Layer 9 of a small transformer language model trained on English Wikipedia (12 layers, counted from 0, width 96).
In attention head 2, each number of a token's query is one row of weights dot the token's vector x. The head spreads its attention over the tokens so far by the softmax of query dot key.

Query weights of the head. A number n stands for n times 0.0057.
q0: -8 20 -12 -17 -5 15 25 -9 -1 -1 -12 8 -8 -14 7 -7 2 -1 -1 -11 8 -3 2 6 -12 -1 11 20 -9 12 -3 -20 -2 -13 -21 12 -8 -6 -1 -9 -4 16 2 -1 -7 1 -9 -6 -1 17 0 -5 -2 -11 2 13 -4 -5 -7 -8 5 -11 -1 5 5 5 -18 22 -18 4 1 1 22 -1 -8 2 16 10 1 0 -11 5 0 -32 5 -2 6 1 -5 -10 -2 2 8 -11 12 4
q1: 1 8 10 13 -10 10 9 -1 -3 -19 2 4 5 -4 -30 16 7 -27 13 2 7 18 5 -1 6 -2 -8 7 -8 9 -11 -6 -13 0 5 16 -3 -9 -2 23 -7 3 5 -11 -14 4 -11 -15 12 10 9 -4 9 4 -16 3 8 -1 0 0 -24 -3 -10 -10 0 -10 34 3 6 9 5 6 8 -2 -3 -15 -16 5 -19 11 8 -7 14 5 8 -6 -6 16 -5 10 -11 0 28 -8 -6 -25
q2: 23 -12 -7 18 2 6 8 -10 -4 -2 13 -33 -12 -15 -11 -19 3 13 -5 7 11 -13 12 -14 -6 -8 -7 1 -4 -8 -18 12 19 -3 8 -18 -2 19 1 -18 1 7 -6 -2 -3 2 3 -7 -3 -12 13 8 6 12 -7 -12 19 8 -9 1 -11 29 4 2 6 -15 -9 -1 8 11 -2 0 -6 -6 9 14 15 -14 8 -13 0 6 -1 11 2 -5 -2 -21 2 22 9 32 4 6 6 6
q3: 3 37 -28 -14 -10 32 5 -4 0 12 3 22 13 25 21 3 35 -4 16 5 10 -24 -18 16 9 29 -8 24 10 9 38 -17 -9 -2 -16 26 5 -19 19 -1 -6 3 19 9 -7 16 -8 37 6 27 10 -24 2 -27 -13 32 -36 -4 21 6 35 -46 -4 -15 5 24 -12 37 -7 -31 8 -4 0 20 -25 -12 9 27 10 21 -10 18 53 -34 14 14 -28 19 -7 -22 10 -20 -16 -20 37 -17
q4: 14 14 -13 1 6 -10 4 -3 2 -2 6 -1 4 38 32 11 23 -21 -9 10 20 -11 11 -7 22 13 -12 23 5 1 24 -1 -1 16 -26 13 -8 2 -12 -9 8 -4 3 10 1 34 -4 -3 -22 -8 -5 5 -13 -32 -19 29 -1 12 26 8 14 -56 -10 -23 -4 10 -29 3 6 -10 -15 -3 -8 12 -32 -34 -22 15 11 14 3 -4 31 -31 1 10 16 15 17 -15 19 0 -2 -6 47 -18
q5: -44 -6 -8 -19 4 -27 65 5 27 27 -5 18 29 19 10 -33 13 5 14 -23 -20 8 12 -11 20 -36 60 -38 -5 -32 -33 -7 -21 28 1 24 -25 11 -27 -5 -5 -6 -12 -3 23 64 25 0 4 -13 -45 -20 -18 -16 55 17 -8 1 33 -10 -20 9 -30 -28 5 18 32 -14 3 17 -6 11 10 26 -32 -26 5 22 24 18 28 -31 19 -30 5 30 16 23 -13 -14 -11 -8 44 -19 21 5
q6: 27 -37 -22 -48 -6 5 -45 -6 39 0 -12 -3 -19 12 -13 -34 31 -23 6 -22 -5 -40 37 23 22 -6 25 -3 20 7 70 -14 -34 45 1 -27 4 9 -14 -17 37 -50 -14 11 -10 -6 9 -26 -55 -15 17 -4 -32 -47 -9 -18 10 79 51 -36 38 -40 -33 -8 15 -12 -2 35 16 -25 7 21 -12 2 -41 12 30 -53 13 -37 14 -15 -7 28 -11 -32 29 -16 19 3 24 30 -31 3 -36 -7
q7: -29 -41 -6 -25 -2 -24 -19 -49 1 17 15 -26 3 34 36 -8 -54 -45 33 -3 4 5 8 -23 22 37 -35 21 33 42 11 37 41 -6 -57 40 -42 9 14 7 -55 -8 18 8 9 -4 -16 7 14 1 33 -30 -46 -21 -23 -6 -63 -14 -6 24 -3 -7 15 15 11 14 -24 -28 -1 21 -5 18 -35 -43 -17 32 -25 -16 -27 9 -13 6 -39 -38 0 -31 30 12 -37 46 20 27 28 -3 4 10
q8: -7 13 9 -9 9 -4 -3 -2 4 15 -12 7 -7 -3 21 4 2 0 -23 -4 0 15 -8 4 -4 6 -7 4 -1 -7 5 13 -6 0 -5 6 1 3 7 -4 -2 4 8 0 -3 5 -5 4 6 0 -7 -2 -5 -4 10 10 -1 6 7 8 -5 -2 22 15 -4 -7 0 7 -4 -20 -3 -7 3 -5 -17 -7 2 0 -19 10 -11 9 -15 -4 10 2 -1 16 -3 -20 -1 -6 -8 -10 -19 0
q9: 18 18 2 -9 -13 15 9 13 -14 6 4 15 20 -10 11 -1 -1 0 1 -19 19 -33 -3 3 9 26 5 0 2 2 8 -20 -10 -1 1 4 -21 3 -5 -12 5 -9 0 2 -1 6 -1 18 -14 11 12 -1 1 3 -5 6 8 1 3 4 8 4 -18 -11 -7 14 18 18 12 -1 -2 -5 3 2 8 5 -13 -1 2 -7 -4 -1 22 -9 4 18 10 2 1 6 0 11 0 11 4 -2
q10: 3 -1 20 10 8 11 -14 0 5 -8 7 -16 -12 10 -11 9 -10 20 22 23 -5 46 -7 -14 5 -7 13 -21 15 -9 22 20 19 21 4 -15 2 18 4 -3 10 -21 -13 -4 -13 7 -1 -39 -11 2 -16 20 17 24 1 -11 20 1 -24 -8 -9 22 -5 -6 -6 0 -16 4 -1 8 -14 0 -10 -21 14 -2 1 -19 -7 -4 -9 9 -40 28 16 9 -9 -31 16 12 11 16 11 10 18 1
q11: 14 -1 0 -11 -5 4 -1 -3 9 -2 -7 -7 4 -18 5 -7 -1 24 -23 -20 -5 -10 17 2 -7 -6 12 -3 2 -7 9 2 -9 -9 2 18 -16 -14 3 -2 -11 2 5 -3 1 -6 -5 12 -1 8 4 -21 0 11 0 -27 -12 -6 -11 3 8 19 11 6 18 4 -1 15 -24 -6 18 -1 -11 0 -8 16 4 0 -10 3 -14 13 -8 4 -3 -7 -19 4 -12 2 -3 0 -16 -7 -3 13
q12: 11 25 -24 -22 -12 13 8 -25 -1 11 23 19 10 27 25 -3 21 -2 4 12 14 -12 -16 10 15 14 -18 32 13 17 40 -9 6 22 -23 36 -2 -10 21 -6 3 -6 12 17 -17 38 -6 31 -17 22 15 -13 -2 -22 -20 25 -34 -12 7 10 25 -46 -17 -18 10 10 13 26 -15 -15 7 -17 11 17 -23 -18 -9 23 2 26 6 28 33 -34 24 14 -36 10 -3 -8 8 -12 -12 -9 21 -3
q13: -33 -22 29 -40 -20 13 18 -18 -20 -27 -24 61 16 -38 -10 -14 5 -46 3 8 -27 13 -14 5 -18 -18 -44 36 -9 12 33 9 16 -16 -1 -38 18 -30 5 0 2 -14 42 8 -13 -6 55 37 -37 -10 10 -30 -30 -60 28 0 -40 -20 -2 -46 -21 20 -4 14 -7 2 56 45 39 37 -24 -9 19 17 19 37 8 14 -3 11 39 -24 20 -31 1 3 -31 57 -2 -13 15 -11 33 22 -34 25
q14: 55 -17 0 6 -3 -21 -16 -2 27 10 -7 -17 49 -7 21 8 8 -7 18 17 -9 -10 -2 -7 -11 54 -4 7 12 15 25 -4 -19 1 22 -4 4 -22 19 26 29 25 -22 -13 45 18 -33 7 -49 -11 -53 -2 14 -5 -13 1 -20 2 -15 -26 -59 18 -19 -5 -1 16 -9 -40 59 -34 2 -21 10 -14 1 14 -27 6 18 -1 41 -19 23 -2 14 38 17 35 64 4 -8 -7 -51 -3 -17 16
q15: 66 8 0 -16 19 -24 17 14 -13 -14 -19 -5 -29 -12 10 34 -31 -10 -29 0 11 -14 9 -10 -16 34 -11 -6 -39 50 7 8 30 20 -14 -26 -18 39 -37 -10 8 -28 -22 -6 3 -52 37 -6 24 -1 36 -12 -25 23 14 14 21 36 -21 53 -57 -9 -4 -49 -9 -12 -29 27 -17 -55 -25 1 -5 0 23 11 -15 30 -40 -24 -21 -33 48 40 9 14 40 -20 7 2 2 -12 10 5 27 -23
q16: 13 24 -34 -14 -14 -18 17 -27 -14 -11 -22 32 23 -1 -7 39 -9 28 -1 29 15 -9 -21 5 15 -31 -23 -4 -30 18 30 -17 -2 40 -16 8 -3 55 -2 -11 35 6 -15 21 -29 -18 28 40 -18 -14 -8 16 49 55 8 38 -19 -18 -34 4 27 -8 4 -9 -3 9 7 19 -28 23 69 -17 -13 -4 -10 -30 6 -31 18 32 9 -40 -39 0 -6 -23 15 39 -12 -4 -23 -21 38 -60 -4 -7
q17: -18 -13 -14 4 59 -38 -20 -30 17 -19 -8 42 -24 -1 35 40 11 21 35 -45 0 -15 -24 -2 -22 -15 -13 3 38 -3 -27 13 5 60 -48 -56 17 -7 36 -43 -33 12 15 6 35 4 -38 -18 -46 19 17 44 1 -16 22 53 -2 31 -14 3 35 2 15 -4 -11 16 0 -12 23 -35 -21 6 59 63 15 0 -43 4 -30 41 8 -24 -23 -37 29 -1 -19 -7 14 -41 -1 6 -4 -11 -39 38
q18: 2 16 19 50 31 31 2 -6 12 10 -18 60 56 15 1 -19 10 29 -2 -6 -6 13 10 16 -32 19 -30 27 -27 22 0 54 -43 15 15 20 8 32 14 78 4 -8 25 15 11 -26 -17 -24 13 33 31 -2 17 -44 -15 -13 31 21 12 -1 3 -14 48 5 52 24 12 -11 -1 6 48 39 -21 -7 26 0 15 0 -14 -32 -25 2 28 -18 -14 -7 42 22 11 -27 28 13 -6 4 -15 -41
q19: -25 19 3 22 -12 -36 5 -27 14 -18 8 -15 29 -61 -1 3 4 -15 12 43 23 43 -27 28 -36 -6 -29 -10 10 4 -13 -36 22 11 -8 -7 24 37 -23 -17 35 -4 35 9 13 28 24 -2 20 49 -31 -95 22 -10 15 -19 18 53 -1 -16 13 32 17 43 -19 -18 13 27 -24 -11 -16 -31 -11 -6 -5 -15 14 32 -7 14 -45 -27 -19 -23 10 -2 4 -31 10 -24 9 64 -6 21 10 -30
q20: -28 -5 -1 -47 -19 1 26 -9 2 34 -5 -42 21 -7 -3 12 21 39 -30 -7 15 10 -12 25 24 11 -11 -6 -24 -5 10 -14 0 2 12 -10 32 -8 -13 5 -1 19 63 -32 -23 10 32 -20 1 -40 64 -20 -23 7 -9 -36 5 -16 22 13 0 -11 43 -13 37 10 -34 35 -12 -7 40 52 17 -56 -23 -14 -27 14 -48 45 -2 23 -21 14 -1 28 4 13 60 12 -34 10 -21 35 8 13
q21: -29 15 29 7 10 -38 20 -39 -19 -16 -16 -26 -37 14 -15 -42 30 12 -5 -15 -6 16 35 43 18 29 -25 5 -1 16 33 41 -14 12 -6 -17 60 -17 14 -8 -14 86 10 -42 5 -11 67 -21 -16 -51 -23 15 32 -21 6 29 8 -13 24 34 7 10 17 11 -14 52 13 21 -14 19 11 -28 -25 4 5 48 -10 0 2 -5 -6 -10 20 -7 36 -33 1 -1 32 -40 51 4 37 44 35 17
q22: -7 1 3 9 -44 -7 -15 -17 20 -18 -1 -13 -4 52 -32 17 27 44 10 41 35 -21 -35 22 39 -43 8 0 -2 -15 30 -28 15 47 31 -31 -24 24 -8 -33 -33 -28 22 -24 27 12 -8 27 69 -28 25 -41 -20 -3 35 2 19 15 3 1 -34 -1 -8 -16 30 -35 -2 -52 -21 49 -28 -68 13 39 15 -7 -6 -19 1 33 1 -6 17 -40 -29 4 35 30 -16 -23 11 -10 -17 36 -6 -12
q23: 6 -42 21 -12 -12 4 28 29 23 33 -25 53 -26 -40 19 19 10 -6 -26 27 26 -21 14 16 -9 11 -15 12 45 -19 -19 -4 44 -32 -61 -31 36 3 -9 13 -9 -20 -19 -63 33 -29 13 29 7 16 -24 -18 19 60 8 7 35 -7 21 30 16 13 -6 45 47 10 1 -3 45 6 -17 -26 -42 -17 9 -9 -3 -2 49 -5 -34 -33 29 -7 16 -7 1 45 -6 31 -10 -33 -14 13 -28 9
q24: -34 -14 10 -8 30 11 -13 74 9 41 18 -11 18 -2 29 12 30 -3 -4 17 -32 15 -11 -27 24 -59 -24 -19 23 11 11 51 25 60 0 61 -5 30 9 -13 38 -21 -60 4 -3 6 -17 -12 -23 3 -41 8 11 -29 39 -15 -29 -7 18 23 -9 18 9 5 -8 24 -15 -6 -20 -20 -11 24 23 -28 20 -30 -31 -18 -41 7 36 -5 67 4 -2 -21 28 18 0 -27 19 6 48 42 -20 15
q25: -9 10 34 -23 -73 3 33 37 13 -11 18 -47 -54 21 -12 -33 -12 -19 48 -9 -31 -23 -20 -18 18 7 -28 -10 9 7 -36 14 -6 28 -8 6 47 34 28 -6 -9 -15 -34 -40 -8 37 37 -6 -26 40 -56 27 -53 21 14 -19 53 -14 -24 24 -17 -9 7 21 14 12 38 -18 6 20 66 13 51 17 -20 4 -13 37 -15 3 -19 17 2 1 -27 -21 -17 -23 -2 -5 31 -6 -24 -34 10 -4
q26: -3 -36 -3 12 -14 4 -4 -2 15 10 33 -40 19 -24 49 4 -6 50 -2 51 38 -6 16 -13 -3 -35 -11 59 -27 56 23 43 -7 18 2 -61 41 -30 8 25 -14 -15 -50 -2 10 21 4 8 43 0 -6 -42 2 -15 3 23 -7 -13 4 40 -25 11 -13 -21 34 19 -7 4 8 21 -14 18 -24 -14 -11 -19 -8 -6 -28 0 13 18 -31 7 59 27 -57 -24 38 7 44 0 14 -36 -7 -12
q27: -13 -21 3 -29 -5 -11 17 15 -23 -15 -20 -25 -10 -12 12 -21 34 9 10 -33 -12 -24 -5 -6 20 -17 -22 24 -34 -31 0 -15 -7 40 0 1 -8 5 -24 -38 -32 10 2 19 18 31 -56 -3 -29 -5 23 -2 4 -16 -33 38 11 13 -35 10 -69 40 61 -32 32 33 -13 43 -43 25 -25 -6 -8 -54 21 -22 0 14 25 -49 -10 -48 4 5 7 17 -10 11 -30 33 -4 25 -35 -15 -43 -5
q28: -53 5 11 22 -22 -10 18 -28 -14 -25 -54 32 -30 -3 1 -38 -21 28 47 24 16 16 -3 -8 3 -10 -11 -33 -33 -22 -8 16 13 -14 -14 13 -6 -42 -10 20 51 -33 12 3 -49 -42 -18 -22 45 51 -4 15 -28 -12 -49 41 -39 -52 20 -22 2 -12 -46 -16 29 3 -17 -21 -1 9 -12 -31 -5 -15 21 -17 -17 3 0 -27 10 -20 73 -11 21 23 -2 -34 58 -8 -14 17 -20 8 8 20
q29: 5 -4 15 -15 -39 5 -4 75 -3 23 3 25 14 51 -33 19 10 18 51 10 5 31 -11 -36 -30 -23 21 16 15 22 48 -8 30 8 -14 -18 19 -29 3 12 -14 45 38 -27 -35 9 3 -28 -21 20 -3 -14 20 17 -24 16 -15 66 -34 11 3 -5 -41 -7 -51 11 4 -36 -4 35 -15 20 -28 -9 -1 22 -27 39 7 31 20 -40 3 47 19 -3 38 -41 1 -30 17 8 13 -20 10 25
q30: -18 -7 -2 -1 1 -27 10 -58 -2 30 -16 47 19 -32 27 38 2 20 5 5 32 -44 26 -21 -10 -17 80 46 26 -28 -27 16 -17 24 -13 10 18 -22 -4 -12 -5 -9 1 -27 -25 -16 48 30 12 -18 -58 -6 -20 -61 -27 -21 -16 -17 -19 9 -56 -50 23 -1 6 -5 14 -18 -9 -44 1 44 8 -27 21 31 52 -39 0 9 -26 -35 -19 -4 -1 -17 1 -7 -9 -21 -4 34 -12 -9 -11 12
q31: 53 46 13 -8 49 -17 -16 21 1 7 8 24 -1 1 -3 6 -20 -32 19 54 -27 -12 -35 25 9 -13 20 -35 0 23 -6 -5 -22 -13 -2 13 10 7 13 1 -19 14 13 -5 26 -3 44 -11 -45 -14 17 -44 -14 -47 -14 -9 1 -10 34 -21 -45 8 8 -23 -1 30 21 3 -10 5 -10 -34 3 -58 -9 -30 -10 -64 8 24 22 13 2 10 -12 34 -41 -33 15 -18 44 -50 -6 10 6 -13

Each question shows a short text with each token's key, already scaled and adjusted for position as the last token sees it. A number n stands for n times 0.013.

Then comes the last token's vector x. A number n stands for n times 0.049.

0 "y": 0 -1 1 -10 -36 20 45 -7 -1 1 4 18 -26 -49 -27 -15 -57 17 34 5 -23 43 -27 -24 68 -45 33 10 -30 10 37 25
1 "'s": 0 1 3 -12 -34 20 45 -7 1 2 4 17 -26 -50 -29 -19 -56 16 32 3 -23 43 -26 -21 63 -43 26 10 -34 10 37 19
2 " ext": 2 8 5 -13 -18 27 23 13 -3 6 -2 5 -13 -35 -37 -18 -31 12 3 15 -17 3 -27 8 24 -15 -2 9 -2 25 11 33
3 "reme": -10 2 4 -8 -14 31 22 -2 -11 -1 0 -6 -7 -34 6 -17 -16 13 15 -8 -11 20 -35 8 43 -22 -5 8 0 11 8 24
4 " nature": 3 5 7 -16 -12 36 -3 9 -1 -8 7 -4 -13 -22 -19 -20 -34 18 -8 -28 -12 11 -35 4 36 -5 -39 19 -10 29 8 28
x: 11 5 -14 -11 41 -8 11 2 12 11 -3 15 -20 -19 -18 0 31 -20 8 -35 11 -2 4 6 -12 -1 78 -3 39 -24 -13 25 -12 -27 10 23 19 0 20 -28 1 20 6 -4 26 3 1 -42 -13 -3 27 12 32 -45 3 6 21 14 19 24 -8 12 -15 17 3 15 -7 17 -8 -10 4 4 4 6 13 -14 18 -9 27 -3 -39 -25 -28 47 6 -5 -2 -11 -19 -26 -3 -5 -47 10 -20 1
Which token does the last token look at most? 1 "'s"

0 "ch": 0 -1 0 -10 -33 18 45 -7 0 1 2 17 -24 -48 -28 -13 -57 16 35 6 -24 40 -30 -23 64 -45 32 11 -31 11 36 23
1 " Pun": 4 -2 -5 4 -8 47 14 -1 -2 -8 -2 -5 -22 -34 -3 -47 -9 16 -8 -24 -66 -10 -21 -12 32 -2 24 10 40 6 31 18
2 "ch,": 1 5 -14 -2 -5 21 4 -13 -6 5 -5 2 -18 -45 -4 -23 -31 1 -4 23 -8 53 -40 -29 40 1 -4 10 -9 -13 35 20
3 " which": -7 -5 -9 -9 -9 20 21 -31 4 0 5 -13 -18 -40 -30 -14 -35 36 34 6 -29 31 -12 -22 28 -28 -3 18 -20 4 37 29
4 " released": -6 -1 0 -18 -34 27 40 -9 -15 -2 14 12 -22 -39 -53 -17 -33 12 15 4 -12 -4 -12 -15 11 -24 -5 13 -56 22 35 -14
x: -25 -13 -17 -22 17 -2 12 49 3 8 36 40 12 41 -14 -20 -7 12 -51 -7 -32 -3 13 4 -13 -16 63 -6 -2 -9 -9 39 -6 0 -2 -1 7 7 -5 5 -19 -22 -18 4 7 -22 -51 -16 9 -7 16 -22 -1 -45 -6 -4 -9 12 17 34 -12 4 0 23 -1 7 5 19 7 -10 17 5 -12 5 -8 14 4 1 14 0 5 41 -48 7 16 -11 -18 -27 -7 -8 5 5 -10 -12 -19 -18
Which two tokens does the last token look at most, in order? 0 "ch", 4 " released"

0 " more": 2 -1 3 -12 -31 19 42 -4 0 -2 5 17 -23 -47 -31 -10 -57 17 36 -2 -22 36 -26 -15 64 -40 26 10 -35 11 33 17
1 " about": -1 3 5 -15 -32 13 38 -6 1 -3 6 16 -26 -49 -33 -11 -57 16 32 -5 -25 41 -25 -16 60 -36 24 14 -36 14 34 22
2 " it.": 3 0 1 -10 -31 15 48 -8 1 -1 4 13 -25 -46 -31 -12 -60 16 37 5 -21 44 -26 -24 59 -43 30 10 -38 7 39 22
3 " The": -5 -1 1 -9 -25 14 36 -12 0 3 0 5 -20 -41 -27 -11 -55 15 36 6 -19 39 -27 -20 53 -46 25 6 -28 5 41 17
4 " next": 0 5 20 -17 -2 14 2 10 -11 17 7 -12 -15 0 -45 13 -29 4 16 -6 -19 -6 -33 -14 17 -33 -3 18 -23 15 28 36
x: -18 -11 8 1 31 -13 5 9 28 18 2 13 -14 8 0 -24 11 10 -14 -28 -32 12 13 4 23 -11 70 -32 11 -20 -2 47 -1 -32 -2 0 -5 -15 -6 18 -44 18 38 -1 14 3 -36 -18 3 40 25 -31 -6 -42 16 -5 1 9 3 -12 28 -5 9 9 -19 -7 20 8 -10 27 -19 19 13 -1 12 -5 -25 -34 20 -21 0 20 4 9 17 7 18 -15 -54 -18 16 -4 -3 25 -4 -22
Which token does the last token look at most? 2 " it."

0 "an": 2 1 2 -10 -34 20 44 -8 -1 1 2 17 -26 -45 -30 -15 -56 14 31 4 -24 42 -30 -24 65 -47 30 10 -30 9 33 22
1 "et": 1 0 2 -12 -31 20 37 -4 2 2 3 14 -22 -50 -32 -18 -50 17 26 4 -25 38 -26 -24 66 -42 21 8 -23 12 35 23
2 " 9": -10 20 9 -10 -13 14 30 -9 -1 14 11 8 -22 -30 -31 -36 -11 -14 -7 -13 -15 10 -28 -13 24 -12 -7 14 -1 -23 61 2
3 " |": -10 -3 -1 -8 -20 11 25 -6 -2 7 6 4 -16 -40 -20 -35 -6 0 12 15 -12 0 4 -26 39 17 -11 7 -26 -27 13 13
4 " Released:": 8 4 22 -30 -50 3 -20 -30 -5 -4 23 27 -35 -15 -70 -16 -53 -21 -12 19 -16 1 -6 9 62 -17 -5 9 -54 24 17 -17
x: -16 -17 -14 17 -2 -4 -32 38 -23 55 53 25 11 1 -28 -17 13 38 -50 2 -59 26 27 6 -10 -32 20 -11 17 6 -14 52 18 -20 9 9 49 8 0 19 -19 31 -21 5 -3 2 -25 -27 23 34 -15 -12 -12 -9 1 -6 -4 3 29 54 -8 19 22 9 -22 -12 -5 26 20 -18 -8 -30 5 6 15 9 -14 -3 20 -27 13 16 -34 23 19 31 -18 -10 -6 -32 0 -15 -17 17 -17 5
Which two tokens does the last token look at most, in order? 4 " Released:", 0 "an"

0 " Survey": 2 -1 2 -12 -35 18 45 -6 -1 1 4 18 -26 -47 -35 -15 -60 16 29 4 -21 37 -29 -20 62 -47 32 12 -36 13 34 22
1 ".": 4 -1 -3 -7 -10 5 35 -8 4 3 4 -6 -21 -34 -29 -19 -47 19 28 5 -13 26 -41 -21 34 -31 28 9 -40 -8 45 12
2 "\n": 1 -1 -1 -6 -34 19 50 -8 1 0 2 13 -24 -48 -29 -13 -56 20 41 7 -20 48 -28 -27 66 -48 34 9 -31 5 36 23
3 "\n": 1 1 -4 -1 -32 11 51 -10 4 -6 -2 4 -23 -34 -33 -8 -44 13 42 7 -3 51 -26 -26 46 -38 34 11 -33 3 36 23
4 "==": -3 19 -9 -12 -19 -29 59 -23 -1 -8 18 2 -24 -4 -60 -17 -5 -10 17 10 12 -9 -16 -32 25 -28 5 35 -42 -7 30 9
x: -15 1 2 -12 0 20 35 31 -10 16 44 31 18 -41 -29 -5 35 18 14 -1 -3 -51 -4 14 12 -32 22 -7 56 -16 17 21 -4 -19 3 -10 10 -3 -20 -16 -25 -8 6 -7 -17 9 13 4 -11 -26 33 -27 -28 -30 -11 35 0 8 17 -18 -3 49 37 19 11 -28 -1 13 3 -12 -7 -2 4 -24 -23 -17 36 -9 22 -35 -11 29 19 3 10 -17 24 -68 -24 1 13 -20 23 2 -36 -27
Which token does the last token look at most? 4 "=="

0 "land": 1 0 3 -11 -38 20 49 -8 0 0 3 21 -28 -46 -30 -12 -59 15 31 4 -23 43 -28 -24 66 -49 35 12 -31 9 35 24
1 "'s": 0 0 3 -12 -34 19 46 -8 1 1 3 18 -26 -49 -32 -17 -58 18 32 4 -23 42 -28 -21 63 -46 26 12 -35 9 35 18
2 " only": -10 13 10 -22 -16 31 11 11 1 8 4 -1 -26 -25 -26 8 -38 14 18 0 -23 13 -30 -1 31 -10 8 8 -25 8 37 20
3 " cont": -1 11 6 2 5 12 32 17 4 6 -9 -10 -7 -10 -39 -39 -48 3 19 -5 -8 -1 -24 -4 4 11 -40 -2 0 25 -9 10
4 "ribution": 7 6 13 -20 -24 51 21 16 -11 -7 11 8 -17 -39 -27 -3 -18 -17 14 -18 3 1 -45 3 41 -5 -23 1 -21 34 -20 6
x: 7 -8 -20 6 12 -27 18 35 -5 21 20 37 -19 8 -12 -6 16 5 -9 -29 5 8 -1 28 0 32 61 -1 24 -38 -21 51 -26 -20 -7 9 33 2 8 -8 -11 28 11 -17 0 -47 -16 -42 -19 -11 19 0 36 -41 29 3 9 11 20 31 8 22 7 23 25 17 -24 -1 -7 -31 -16 11 -6 -13 -8 -5 24 -9 20 1 -14 -8 -30 31 2 -22 -4 -25 -8 -19 -1 11 -21 10 6 -7
Which token does the last token look at most? 1 "'s"

0 " one": 1 0 3 -12 -37 19 45 -8 -1 -1 4 20 -28 -45 -31 -14 -61 15 34 5 -25 40 -26 -20 63 -44 30 11 -37 11 32 21
1 " son": -2 6 4 -14 -29 30 26 5 2 0 7 12 -20 -46 -25 -25 -54 26 30 -14 -25 28 -20 -27 59 -28 12 2 -28 16 21 11
2 ".": 1 2 0 -10 -24 20 40 -15 2 2 5 5 -24 -42 -29 -14 -55 19 36 -1 -20 45 -26 -28 52 -33 23 9 -36 1 42 15
3 "\n": 0 -1 -1 -7 -34 21 51 -8 2 0 2 14 -24 -49 -28 -13 -55 21 41 6 -20 50 -27 -28 67 -47 33 8 -31 5 36 23
4 "\n": -2 2 -3 -2 -31 16 50 -13 4 -5 -2 5 -22 -36 -31 -7 -43 15 43 6 -6 53 -22 -30 47 -37 32 9 -31 3 35 22
x: -16 24 -22 -13 -2 1 6 37 14 20 8 6 36 -12 -30 14 26 33 -22 23 4 9 13 11 14 -45 62 -1 4 -16 35 4 -15 -12 19 -15 19 -1 -1 -19 -7 -12 -1 -21 -25 1 -2 -11 -4 -21 44 -12 6 -57 3 -6 -8 15 5 -3 19 33 18 17 -14 -7 27 22 -4 0 16 15 10 -3 4 -3 17 -36 9 -14 2 3 -16 14 -4 -1 14 -24 -33 -39 9 -20 24 6 -26 -30
Which token does the last token look at most, and with what share of its attention? 3 "\n", with about 40%

0 " perform": 0 0 2 -10 -34 19 45 -8 0 2 4 18 -26 -48 -31 -15 -60 16 32 4 -22 35 -26 -21 63 -44 26 15 -35 13 33 21
1 "s": 2 7 1 -12 -33 32 24 -12 2 11 6 16 -16 -41 -20 -29 -28 26 33 -10 -6 12 -11 -12 33 -3 0 8 -41 21 23 5
2 " the": -2 0 3 -10 -32 18 46 -7 2 1 1 13 -23 -45 -26 -15 -55 21 32 7 -21 42 -29 -21 64 -41 23 10 -36 5 35 19
3 " Mo": -5 1 2 7 -8 35 -1 1 5 4 -9 -3 -5 -4 -11 -37 -21 -6 -35 -20 -53 -19 -25 -24 35 -29 37 2 -4 16 12 31
4 "og": 4 -2 3 -5 -9 -29 17 18 1 -4 6 -3 -9 -14 -29 -32 21 -20 -8 12 -14 20 -35 -66 24 -37 -9 -21 36 37 7 -7
x: -12 3 -5 -9 0 -38 -8 -35 -15 12 3 7 26 -28 19 -3 10 -2 10 -20 28 7 8 45 18 -20 24 6 35 24 -13 16 -20 -5 -3 -2 -25 -29 13 5 -4 16 18 3 -23 21 -25 -33 -25 -30 -46 -9 38 -39 -47 -8 -51 35 33 18 -18 43 1 25 0 12 15 14 -16 -5 -46 7 1 30 -26 29 39 -11 -20 -12 -5 26 -14 30 25 0 -23 -24 -2 24 -18 3 12 35 3 -19
Which two tokens does the last token look at most, in order? 2 " the", 0 " perform"

0 "up": 1 -2 1 -9 -33 19 44 -6 0 2 2 16 -23 -50 -29 -13 -59 16 36 6 -23 42 -27 -21 66 -45 29 11 -30 10 37 23
1 " t": -6 13 8 -16 -11 26 28 9 2 8 3 3 -20 -31 -12 -43 -21 -8 1 -4 -4 9 -19 -6 13 -15 -8 6 -7 10 19 20
2 "un": 5 -9 -9 6 -9 34 15 20 -3 3 -9 4 1 -46 22 -23 50 4 18 -4 -44 -14 -25 36 21 -1 -33 13 -29 -15 -5 27
3 "e.": -1 -5 -9 -1 1 18 21 -27 5 1 -1 -14 -14 -36 -13 -16 -45 22 25 11 -19 27 -29 -20 19 -24 -13 -1 -35 -17 40 17
4 "\"": -3 -2 0 -11 -28 19 41 -21 -3 0 5 9 -25 -44 -31 -12 -62 12 40 7 -18 40 -23 -21 54 -44 26 3 -36 3 37 19
x: -3 0 -26 -11 1 -19 2 37 15 23 26 6 36 -1 -8 15 33 30 -34 -11 -13 19 26 -7 5 -38 79 -7 -5 -15 26 16 13 -5 16 -20 18 6 -5 -6 -29 -7 3 -6 7 -9 -3 -7 16 -21 12 -1 -8 -47 3 0 -17 25 15 0 24 39 16 11 -2 -15 23 32 -16 -4 8 3 -12 2 8 0 17 -26 3 -1 -17 7 -27 0 8 2 17 -17 -4 -24 13 -18 21 17 -19 -24
Which token does the last token look at most, and with what share of its attention? 4 "\"", with about 60%